Layer 3 of a small transformer language model trained on English Wikipedia (15 layers, counted from 0, width 128).
A neuron adds its activation times its output weights to the MLP's output. To switch it off is to set its activation to zero at one token and run the rest of the model.

Output weights of the MLP neurons that the questions are about. A number n stands for (n - 500) times 0.0011.
n22: 577,439,391,486,313,305,584,523,600,436,303,469,825,520,338,555,698,533,567,487,579,526,660,588,230,480,534,625,482,468,474,493,725,609,685,604,592,536,561,316,507,302,362,623,386,477,583,467,577,487,603,582,504,619,521,410,533,497,482,344,409,607,449,469,520,462,513,706,484,293,587,364,417,519,624,473,577,684,467,428,372,272,612,511,410,497,444,634,289,396,418,594,513,370,446,456,517,493,298,563,633,292,223,594,527,425,584,659,723,667,392,406,447,641,658,564,434,518,428,377,434,395,646,513,688,540,588,484
n43: 416,447,635,693,669,325,631,431,679,548,561,420,333,382,504,673,546,438,383,520,418,319,592,619,417,641,423,500,467,530,584,290,645,490,363,442,334,416,420,433,522,522,385,581,483,452,475,443,612,440,532,329,621,481,547,554,555,556,645,552,573,435,673,543,296,625,387,653,533,526,430,307,301,587,500,358,453,572,503,330,394,427,529,441,722,578,473,548,546,608,411,540,452,504,521,598,407,574,587,362,417,472,478,524,162,482,308,441,352,826,407,605,644,425,779,430,507,573,269,521,546,733,652,490,721,337,747,559
n47: 418,510,510,790,527,236,505,290,350,570,27,479,30,339,779,500,603,505,490,222,789,415,352,195,575,709,520,563,360,630,627,490,256,201,435,495,680,305,722,690,495,489,738,454,873,712,598,280,631,403,464,332,383,538,448,354,570,825,695,624,395,432,592,850,735,220,371,392,614,527,457,209,375,476,514,409,199,475,376,351,831,400,437,357,511,707,559,535,674,623,883,422,300,516,611,444,448,608,383,478,453,556,644,368,546,730,476,324,369,801,327,554,591,717,535,314,321,316,628,415,434,474,570,555,703,923,422,610
n72: 518,432,340,233,445,565,464,433,406,454,627,442,647,623,345,356,547,466,417,622,488,715,516,537,442,436,512,657,461,386,330,314,482,591,567,522,672,631,465,681,446,444,562,444,678,506,560,446,567,500,332,282,341,480,513,678,546,317,599,664,369,332,251,561,381,570,594,446,393,580,562,428,491,503,673,515,519,467,612,531,352,384,487,474,521,617,437,566,494,458,651,354,601,299,546,553,370,516,444,710,432,400,575,455,693,520,506,461,439,549,553,485,536,596,454,601,497,670,516,625,532,616,543,583,419,479,631,567
n116: 746,482,506,416,546,516,580,420,439,595,398,642,356,494,582,311,513,518,512,506,448,374,359,631,362,641,363,564,414,565,419,521,561,378,713,628,538,569,518,506,261,444,413,601,642,488,529,443,587,357,300,373,445,680,484,337,491,407,533,537,419,337,563,436,482,424,454,401,555,329,565,394,396,438,377,571,623,415,445,685,570,510,600,302,752,497,612,427,503,711,467,419,494,601,410,674,328,702,525,548,671,472,588,503,534,438,626,572,432,586,540,512,474,500,494,542,494,671,390,396,572,584,678,512,699,401,440,491
n117: 383,553,532,455,540,469,754,672,442,625,525,630,564,351,585,553,415,469,533,490,250,249,317,468,289,548,490,352,400,563,840,452,479,404,610,482,433,664,397,704,493,552,528,408,510,466,511,447,377,567,561,480,482,253,712,572,678,503,388,497,417,579,515,453,493,589,661,524,344,395,500,644,534,393,523,559,453,541,378,631,473,388,616,347,581,395,466,429,514,156,563,345,531,529,737,430,578,526,385,573,561,645,511,503,567,404,577,683,514,562,638,358,743,619,340,735,377,340,461,531,409,515,426,645,474,680,332,467
n146: 506,347,519,512,422,540,500,576,607,513,516,468,602,565,399,376,550,616,432,452,503,430,588,422,319,937,599,359,675,347,329,598,537,448,451,551,623,545,441,446,443,517,630,506,420,400,440,775,291,435,487,521,555,617,580,599,473,385,474,457,436,669,600,359,528,494,384,620,410,637,426,605,390,396,676,580,532,467,503,582,681,310,423,416,355,383,603,675,343,413,612,506,574,510,379,494,354,500,370,520,568,390,624,338,466,510,542,575,519,506,338,497,398,569,593,441,601,648,494,518,474,474,526,380,526,509,419,611
n188: 489,631,595,424,568,295,281,356,434,444,533,606,400,488,605,684,360,399,581,500,425,405,337,494,291,667,541,445,534,417,384,517,512,517,704,563,497,466,575,399,620,419,439,450,581,594,509,303,673,464,569,428,417,425,464,358,399,415,475,595,567,623,648,340,387,398,526,426,489,541,450,491,537,520,486,576,570,446,474,687,406,524,433,353,419,648,503,514,663,560,354,314,390,414,599,576,590,587,520,587,607,542,494,514,494,491,393,583,485,575,563,452,686,750,488,525,701,476,414,445,492,555,531,607,445,427,472,517
n246: 491,396,399,526,568,309,416,583,510,490,357,537,524,632,616,426,690,484,469,416,611,340,255,250,702,557,416,426,421,607,615,595,455,487,563,460,254,615,620,550,324,517,558,579,484,418,530,661,574,410,427,380,568,604,769,527,281,562,479,630,544,566,538,190,443,695,589,560,666,340,623,370,618,392,476,548,503,437,506,487,346,537,362,689,558,535,497,472,343,550,528,597,564,473,313,503,285,328,484,546,411,533,333,685,572,694,637,554,544,490,579,481,456,522,590,463,436,591,382,548,458,578,449,522,446,455,556,485
n270: 201,624,472,338,558,452,628,453,751,573,356,454,433,483,756,359,552,520,631,517,460,415,566,642,408,591,685,564,420,471,480,463,571,530,463,302,448,483,454,566,334,625,442,413,469,550,451,467,500,503,489,399,500,655,465,677,554,349,434,392,593,331,563,617,347,394,517,567,449,263,536,547,639,493,611,500,568,597,627,406,785,579,714,734,420,493,550,490,386,630,456,626,361,507,545,400,468,346,404,440,371,657,446,543,213,507,490,435,692,534,269,567,373,563,634,269,389,432,500,622,410,615,591,378,536,350,669,672
n293: 410,552,687,468,439,636,441,452,675,568,649,456,362,362,596,374,467,538,472,528,414,500,598,347,494,596,503,637,772,574,456,627,519,554,608,367,382,569,333,357,530,448,545,539,545,415,560,514,500,503,619,627,571,323,600,490,602,341,559,560,403,513,448,333,676,454,367,352,597,528,506,675,592,441,555,487,568,374,588,628,632,298,729,486,640,311,465,399,539,600,435,381,586,402,652,380,543,462,409,546,521,487,507,340,386,285,282,711,403,420,438,572,568,434,642,265,551,288,615,561,434,503,486,369,725,452,556,460
n337: 704,539,645,513,416,720,549,538,327,365,373,523,613,658,536,536,426,393,694,555,450,740,465,481,497,519,570,530,361,581,672,563,522,481,378,448,458,396,260,350,598,422,541,590,595,370,513,707,464,598,380,345,513,394,644,575,547,363,585,528,583,559,384,536,644,503,506,469,678,222,436,466,444,439,482,427,590,308,447,403,581,556,282,483,472,358,484,472,490,337,432,595,566,527,417,510,510,595,401,360,488,358,560,555,715,480,491,570,487,626,354,472,520,293,319,704,447,378,474,462,568,653,473,667,641,532,534,518
n394: 509,565,268,365,627,611,475,726,494,510,571,398,524,578,503,438,553,403,522,727,574,353,560,480,536,484,687,801,490,379,573,368,497,481,551,534,434,491,594,396,439,531,526,487,585,334,440,649,598,663,376,478,631,563,480,362,597,562,109,281,256,651,486,372,584,443,603,459,472,528,375,316,516,347,488,497,531,503,676,560,736,388,653,565,478,351,558,535,404,484,744,377,419,534,422,461,557,493,490,565,494,457,403,240,655,486,446,469,385,545,476,665,618,532,438,627,436,551,620,416,549,350,486,542,493,467,440,444
n445: 461,484,441,596,389,623,604,557,547,626,598,458,612,520,517,429,431,389,308,667,383,580,335,562,453,443,459,581,634,419,480,487,433,627,580,433,466,477,273,464,363,442,650,597,558,301,573,703,507,386,535,480,457,409,644,423,584,330,816,436,323,483,317,493,618,601,560,394,532,482,649,757,383,399,429,385,145,659,550,724,314,652,309,397,485,470,570,533,497,526,598,615,490,397,619,520,483,304,391,444,538,328,590,447,418,766,503,572,451,733,555,451,608,609,429,453,262,419,576,617,414,493,529,540,665,527,609,452
n447: 426,500,749,394,446,283,503,444,548,346,623,488,685,509,413,410,364,525,505,585,466,234,633,554,469,562,634,447,539,443,379,584,500,435,371,462,540,346,500,566,515,646,634,619,472,583,544,611,556,456,304,561,359,552,347,521,475,317,549,522,491,424,503,630,435,497,419,600,302,728,440,564,413,380,492,534,414,383,352,494,447,744,589,464,535,483,436,531,638,403,591,561,621,545,446,574,477,536,571,641,492,552,434,528,414,386,396,533,527,418,598,428,557,558,554,485,433,512,596,551,551,458,624,534,359,375,671,484
n467: 676,416,728,624,533,291,470,528,587,500,399,592,515,478,500,545,362,513,358,586,736,521,670,354,682,519,582,428,211,554,292,419,366,419,450,614,609,448,488,351,471,497,522,564,321,287,727,551,602,697,422,500,503,595,562,556,578,437,429,428,562,428,401,667,384,506,435,629,536,565,364,554,456,536,662,321,500,596,506,369,324,563,398,526,560,558,550,519,474,396,379,512,375,440,516,551,393,480,516,354,709,381,523,488,484,517,518,300,694,550,615,540,644,552,465,543,575,622,490,447,396,589,527,641,380,374,469,551

Each question names a token from some text and the token that comes next. It shows the activations a of the neurons there, in the order above. A number n stands for (n - 500) times 0.0058.

Then comes g, the gradient of the next token's log-probability with respect to the MLP's output, scaled to length 1. A neuron's effect is roughly proportional to its activation times (output weights . g). A number n stands for (n - 500) times 0.00081.

" who", then " had"
a: 476,489,500,496,501,481,499,472,471,793,509,472,492,473,473,552
g: 704,730,495,341,450,520,815,434,570,422,493,475,337,401,328,397,509,617,617,233,510,517,552,706,496,396,523,646,382,494,412,553,465,578,461,605,337,531,492,381,425,560,549,590,478,525,322,479,391,634,469,591,453,565,346,280,540,416,445,574,533,608,456,567,539,750,274,747,419,497,513,506,601,593,633,496,575,548,670,598,510,305,624,628,474,499,627,552,463,592,496,537,311,633,387,475,396,527,441,498,280,515,567,560,405,473,312,329,638,390,689,354,498,510,407,506,383,458,466,540,635,459,493,506,400,601,541,432
Which neuron, switched off, lowers the next token's probability most? n270

"se", then " to"
a: 471,480,498,471,498,642,491,482,475,504,471,489,475,471,480,662
g: 576,515,609,551,542,343,392,583,448,405,364,288,433,329,558,608,391,479,367,434,673,280,565,292,417,634,415,493,618,388,520,577,674,392,777,599,582,711,472,656,535,590,658,430,510,518,459,518,498,768,541,543,636,560,503,499,397,719,569,346,541,340,740,392,536,238,510,397,491,434,386,467,572,373,420,513,654,473,531,526,486,350,564,414,539,503,470,564,484,479,492,588,735,379,452,431,588,631,455,421,364,425,490,457,442,327,561,677,586,545,434,402,544,457,400,565,423,452,676,672,318,544,408,481,394,504,562,579
Which neuron, switched off, lowers the next token's probability most? n117

"ice", then " "
a: 557,472,500,495,473,530,481,475,582,536,474,477,637,472,498,890
g: 426,714,520,454,588,481,622,334,611,569,479,428,601,529,468,367,452,179,499,409,575,372,569,512,572,403,501,328,732,599,472,446,391,631,544,488,707,538,372,471,626,434,629,579,457,401,668,631,213,533,420,454,614,768,359,702,562,354,405,517,539,407,481,431,663,379,626,470,504,438,571,468,398,524,484,528,435,508,377,738,532,493,470,599,641,433,394,452,612,516,428,453,458,576,543,419,428,497,614,494,462,582,591,589,312,619,343,595,309,411,301,335,496,340,438,449,651,650,589,555,571,483,534,482,591,472,637,317
Which neuron, switched off, raises the next token's probability most? n467

"ast", then " years"
a: 474,494,488,497,488,476,490,490,492,471,487,483,471,472,556,518
g: 548,304,487,510,414,552,325,427,131,503,544,406,612,613,883,603,525,529,682,561,479,493,425,548,332,716,348,585,497,597,437,584,487,403,505,528,612,539,472,654,321,619,464,547,632,687,511,404,474,404,725,461,428,378,516,403,477,671,554,423,394,684,509,493,424,577,526,458,644,457,447,459,503,493,650,444,595,682,606,443,537,465,460,364,332,512,520,477,533,582,279,587,540,484,576,565,667,588,541,486,627,319,376,327,337,313,534,421,477,549,454,688,397,521,546,400,515,477,538,491,439,558,314,430,509,370,400,586
Which neuron, switched off, raises the next token's probability most? n447

"ly", then " l"
a: 479,499,498,475,479,472,479,485,475,473,488,778,500,471,494,530
g: 586,607,371,461,565,519,587,569,686,596,363,383,309,581,496,429,497,676,603,333,442,574,457,490,484,498,813,506,498,535,508,566,404,541,381,544,294,534,484,350,835,288,629,526,463,499,501,547,438,699,322,405,351,476,359,478,378,593,491,416,600,597,486,562,618,405,480,624,637,548,556,620,561,330,332,444,669,485,326,482,362,432,543,642,588,648,484,434,418,639,463,340,525,612,447,364,628,254,421,643,510,349,494,369,612,559,430,412,490,472,536,435,328,596,565,621,325,673,532,351,542,539,486,513,560,592,565,478
Which neuron, switched off, lowers the next token's probability most? n337

"chool", then "-"
a: 620,497,500,488,478,493,492,485,615,489,481,484,473,492,497,485
g: 455,403,463,668,422,457,575,313,518,236,413,403,549,427,572,487,490,398,448,505,541,466,370,535,397,494,622,521,437,636,397,626,398,495,360,368,585,496,588,460,196,441,406,648,403,658,589,598,483,335,686,570,492,718,522,663,609,511,216,585,694,572,420,418,592,609,386,730,529,522,566,474,514,542,623,446,551,521,392,429,452,576,552,544,370,630,412,355,409,530,615,450,313,438,614,754,344,597,553,455,336,579,538,504,514,367,625,691,577,593,572,353,430,391,544,653,410,345,542,493,506,342,583,578,686,505,465,453
Which neuron, switched off, lowers the next token's probability most? n22

" m", then "il"
a: 480,471,493,516,673,474,752,471,471,479,491,494,480,498,473,478
g: 486,530,396,379,491,679,435,690,482,329,422,511,529,548,431,614,406,418,490,571,495,428,570,643,501,710,655,532,677,463,477,493,353,550,425,294,264,475,568,381,728,543,609,621,501,549,578,357,455,585,549,447,459,449,478,773,553,511,475,436,482,304,412,349,553,488,428,475,506,619,504,432,380,477,569,473,566,463,425,772,437,552,343,400,509,651,503,374,469,546,612,595,385,446,580,514,481,496,711,612,709,298,304,348,271,563,539,540,626,351,457,399,586,322,441,445,596,580,429,763,378,507,610,521,568,361,663,485
Which neuron, switched off, lowers the next token's probability most? n146

" m", then "ov"
a: 474,474,500,495,645,488,743,474,475,524,487,496,471,497,473,471
g: 323,472,553,401,361,428,642,425,497,866,412,706,432,471,617,505,550,465,500,237,461,411,606,581,475,471,552,652,508,598,422,761,496,564,295,684,437,389,463,333,640,482,440,535,415,386,425,595,371,386,651,422,474,605,649,442,787,379,491,509,533,700,451,458,642,511,356,468,352,452,513,513,479,343,648,415,523,409,416,595,628,268,619,592,424,472,565,417,466,565,432,417,447,514,656,585,507,571,455,451,372,593,314,404,606,466,590,494,473,549,529,571,619,540,639,609,409,457,379,558,507,465,289,623,657,435,395,524
Which neuron, switched off, lowers the next token's probability most? n146

"y", then "one"
a: 471,487,499,471,484,499,478,481,476,500,472,492,480,473,549,756
g: 650,564,396,540,491,634,317,433,450,325,581,476,442,495,519,556,457,539,517,526,488,522,175,590,504,389,312,342,654,321,507,444,530,678,366,417,235,533,458,623,290,844,593,645,321,447,444,353,608,545,452,499,555,479,540,490,425,550,484,472,625,443,541,595,529,584,455,647,457,492,465,457,583,357,354,560,639,452,581,732,426,363,532,354,565,583,472,510,547,528,549,495,376,480,454,688,496,685,428,645,546,650,434,563,338,520,592,487,453,637,653,658,426,731,592,565,535,512,374,427,482,501,526,417,254,414,385,574
Which neuron, switched off, raises the next token's probability most? n467

" his", then " res"
a: 487,472,499,511,483,494,471,471,515,500,478,726,499,499,487,520
g: 458,567,608,548,461,527,530,316,622,514,798,334,479,403,501,586,353,633,401,334,386,422,680,559,509,697,395,631,458,460,434,371,695,550,541,566,425,394,303,481,628,491,459,495,533,427,481,273,608,450,717,447,526,476,288,413,374,624,458,345,668,553,561,539,425,492,526,484,470,512,483,481,442,713,328,482,493,543,627,832,486,446,272,541,666,488,493,445,525,622,304,505,576,535,502,348,549,349,369,492,450,412,724,442,613,543,593,313,528,489,570,611,385,476,529,537,389,527,628,484,651,617,371,478,432,672,478,447
Which neuron, switched off, raises the next token's probability most? n337

" b", then "est"
a: 481,498,500,504,677,487,487,471,493,471,479,499,471,492,475,474
g: 328,518,571,620,484,503,431,564,345,493,481,459,456,500,816,475,569,405,370,631,582,587,513,789,324,435,414,560,535,398,472,410,637,446,557,487,628,642,452,537,387,445,615,397,558,552,572,467,600,538,515,506,662,498,426,472,414,636,508,400,411,409,715,524,519,470,624,381,402,484,339,568,705,548,328,291,605,325,289,422,599,775,364,459,679,331,622,512,555,458,472,695,654,419,233,465,473,528,551,416,523,505,550,602,350,433,449,582,506,552,332,650,277,499,494,412,498,556,519,448,492,390,531,630,536,355,656,462
Which neuron, switched off, lowers the next token's probability most? n116

" m", then "ight"
a: 481,478,499,481,760,483,624,474,471,475,485,490,481,489,478,471
g: 467,644,601,622,516,567,573,392,275,658,506,397,627,542,485,419,475,311,501,485,426,405,438,341,603,336,554,522,458,535,455,449,530,580,600,694,440,582,435,519,426,210,451,467,329,701,496,465,400,568,480,634,462,541,530,510,613,619,668,809,603,653,708,603,390,640,578,382,662,303,582,720,615,470,364,645,612,352,432,382,426,587,456,505,611,548,462,632,378,348,380,392,525,539,491,589,434,374,404,548,404,272,752,503,512,377,423,384,584,477,359,631,475,478,316,433,551,523,460,548,551,500,466,401,431,557,458,505
Which neuron, switched off, raises the next token's probability most? n146

"ut", then "ing"
a: 480,490,499,473,494,500,491,471,488,471,473,496,719,476,488,492
g: 518,450,587,360,597,545,424,486,418,447,463,572,668,628,544,546,530,457,541,584,685,428,320,404,649,561,542,569,468,377,431,468,539,410,525,483,424,626,359,382,531,610,272,418,610,535,620,488,397,525,343,599,360,586,369,384,429,600,326,447,461,387,350,516,251,407,751,442,503,519,615,483,427,700,690,447,460,502,665,563,508,309,352,467,298,546,467,661,558,424,459,440,534,558,411,623,867,548,439,596,497,515,421,448,527,473,809,444,446,584,545,411,384,481,585,488,459,610,614,425,495,365,745,601,513,304,591,553
Which neuron, switched off, lowers the next token's probability most? n394

" and", then " w"
a: 500,484,498,474,471,494,473,476,484,473,486,779,498,497,483,477
g: 440,488,451,467,616,468,742,449,791,294,538,352,546,459,482,518,545,462,653,534,533,523,546,604,431,304,593,575,459,560,481,643,416,694,401,676,409,415,547,426,693,533,596,270,373,502,424,415,408,448,514,530,486,642,620,522,334,349,435,454,646,504,523,552,590,638,264,636,515,547,491,671,679,495,516,456,483,434,539,647,401,281,718,518,408,670,476,535,327,470,434,299,394,385,470,315,465,440,313,606,497,617,426,478,509,534,444,498,384,508,565,517,519,664,772,610,392,613,555,380,541,397,304,413,436,555,479,567
Which neuron, switched off, raises the next token's probability most? n337

" l", then "ab"
a: 471,475,497,647,821,496,486,474,471,487,472,498,471,474,475,496
g: 421,496,358,576,354,309,298,472,507,624,460,544,552,664,717,611,463,266,467,584,607,565,342,441,689,506,320,583,393,326,381,431,713,544,518,444,464,654,609,566,504,438,451,515,583,519,646,425,558,492,359,381,661,600,383,723,409,492,453,667,507,318,399,587,424,427,713,505,481,493,604,525,541,519,512,586,376,456,474,598,537,400,483,564,586,326,371,741,529,509,435,557,583,557,523,637,595,464,482,565,628,590,334,561,420,445,452,420,794,453,581,523,401,515,359,591,602,388,461,385,279,572,499,235,385,560,421,563
Which neuron, switched off, lowers the next token's probability most? n72

"ian", then " re"
a: 476,475,499,496,490,476,479,481,621,475,481,491,500,472,484,475
g: 527,566,428,404,424,553,684,449,639,532,273,310,508,440,536,411,491,331,536,632,617,504,660,640,597,519,520,310,452,270,555,664,380,553,514,518,286,537,460,234,517,505,470,583,366,597,394,561,519,409,606,389,490,533,686,493,638,616,361,658,637,606,550,365,506,547,515,501,569,598,629,429,515,389,556,507,432,383,540,727,374,452,709,447,480,521,555,319,560,586,389,445,425,435,620,399,500,439,452,501,324,512,672,629,549,739,573,283,506,525,503,257,512,382,585,506,565,550,515,641,352,508,387,307,369,539,572,676
Which neuron, switched off, lowers the next token's probability most? n246

" as", then " col"
a: 654,472,500,478,510,499,492,534,499,479,472,471,481,471,483,497
g: 443,356,511,485,292,330,730,505,548,506,328,674,590,493,311,375,569,619,589,455,555,429,487,568,541,470,579,521,461,554,502,380,483,542,354,591,613,578,608,324,340,501,603,490,594,610,519,518,566,284,636,449,419,665,522,429,418,509,676,715,590,500,369,194,503,570,325,510,631,586,403,522,613,504,589,488,506,447,404,441,489,421,529,469,521,530,533,402,480,263,504,324,604,594,475,617,459,392,662,399,387,479,542,535,494,566,519,360,512,580,638,534,608,472,709,656,384,452,148,648,415,622,438,571,569,587,276,630
Which neuron, switched off, lowers the next token's probability most? n22

"==", then " E"
a: 492,476,500,479,582,476,490,485,471,471,501,690,473,504,471,483
g: 340,523,398,322,499,412,554,354,633,576,522,367,622,390,460,428,365,462,403,591,537,280,690,474,512,613,300,415,522,513,422,548,547,579,640,794,375,442,542,616,560,549,394,625,384,200,530,488,452,602,658,712,482,611,513,717,549,537,500,428,345,439,447,488,445,486,544,447,548,396,786,470,507,673,554,506,406,495,438,465,425,450,610,714,321,345,410,547,508,523,376,544,541,484,624,544,500,434,520,485,366,338,512,584,505,577,639,478,559,518,530,439,415,381,527,495,380,476,314,653,507,345,403,608,733,482,761,616
Which neuron, switched off, raises the next token's probability most? n337

"ition", then "al"
a: 551,556,498,476,473,473,473,474,636,471,493,489,525,486,479,661
g: 556,498,477,532,486,328,535,422,523,661,389,574,334,309,588,465,396,566,459,479,489,519,533,541,427,515,567,636,627,519,546,358,380,762,543,556,396,472,596,544,446,567,691,631,482,599,362,657,352,567,552,527,576,471,366,547,343,414,311,403,702,622,488,664,458,528,437,608,422,483,682,693,492,411,574,480,714,508,442,195,571,401,432,565,610,565,558,503,353,604,427,304,551,436,489,600,507,541,532,409,392,441,410,479,615,458,152,510,374,550,685,565,552,686,621,263,546,496,523,287,564,410,509,480,420,637,508,343
Which neuron, switched off, raises the next token's probability most? n246

"use", then " it"
a: 514,475,499,477,471,495,496,474,476,782,473,495,473,488,489,862
g: 554,458,546,529,327,506,423,555,491,629,469,498,437,372,485,274,529,416,578,568,487,488,488,442,685,569,613,625,571,462,402,643,594,640,321,406,508,451,557,488,630,611,448,510,551,345,436,459,340,673,380,496,473,548,621,407,556,304,305,502,411,561,554,663,522,568,408,493,503,222,378,361,455,449,436,438,541,766,665,386,484,689,502,664,412,441,645,405,482,577,582,302,339,670,552,422,412,541,446,417,501,556,580,524,625,503,638,172,633,630,504,593,489,492,531,600,422,495,461,376,659,590,714,586,649,401,332,305
Which neuron, switched off, lowers the next token's probability most? n467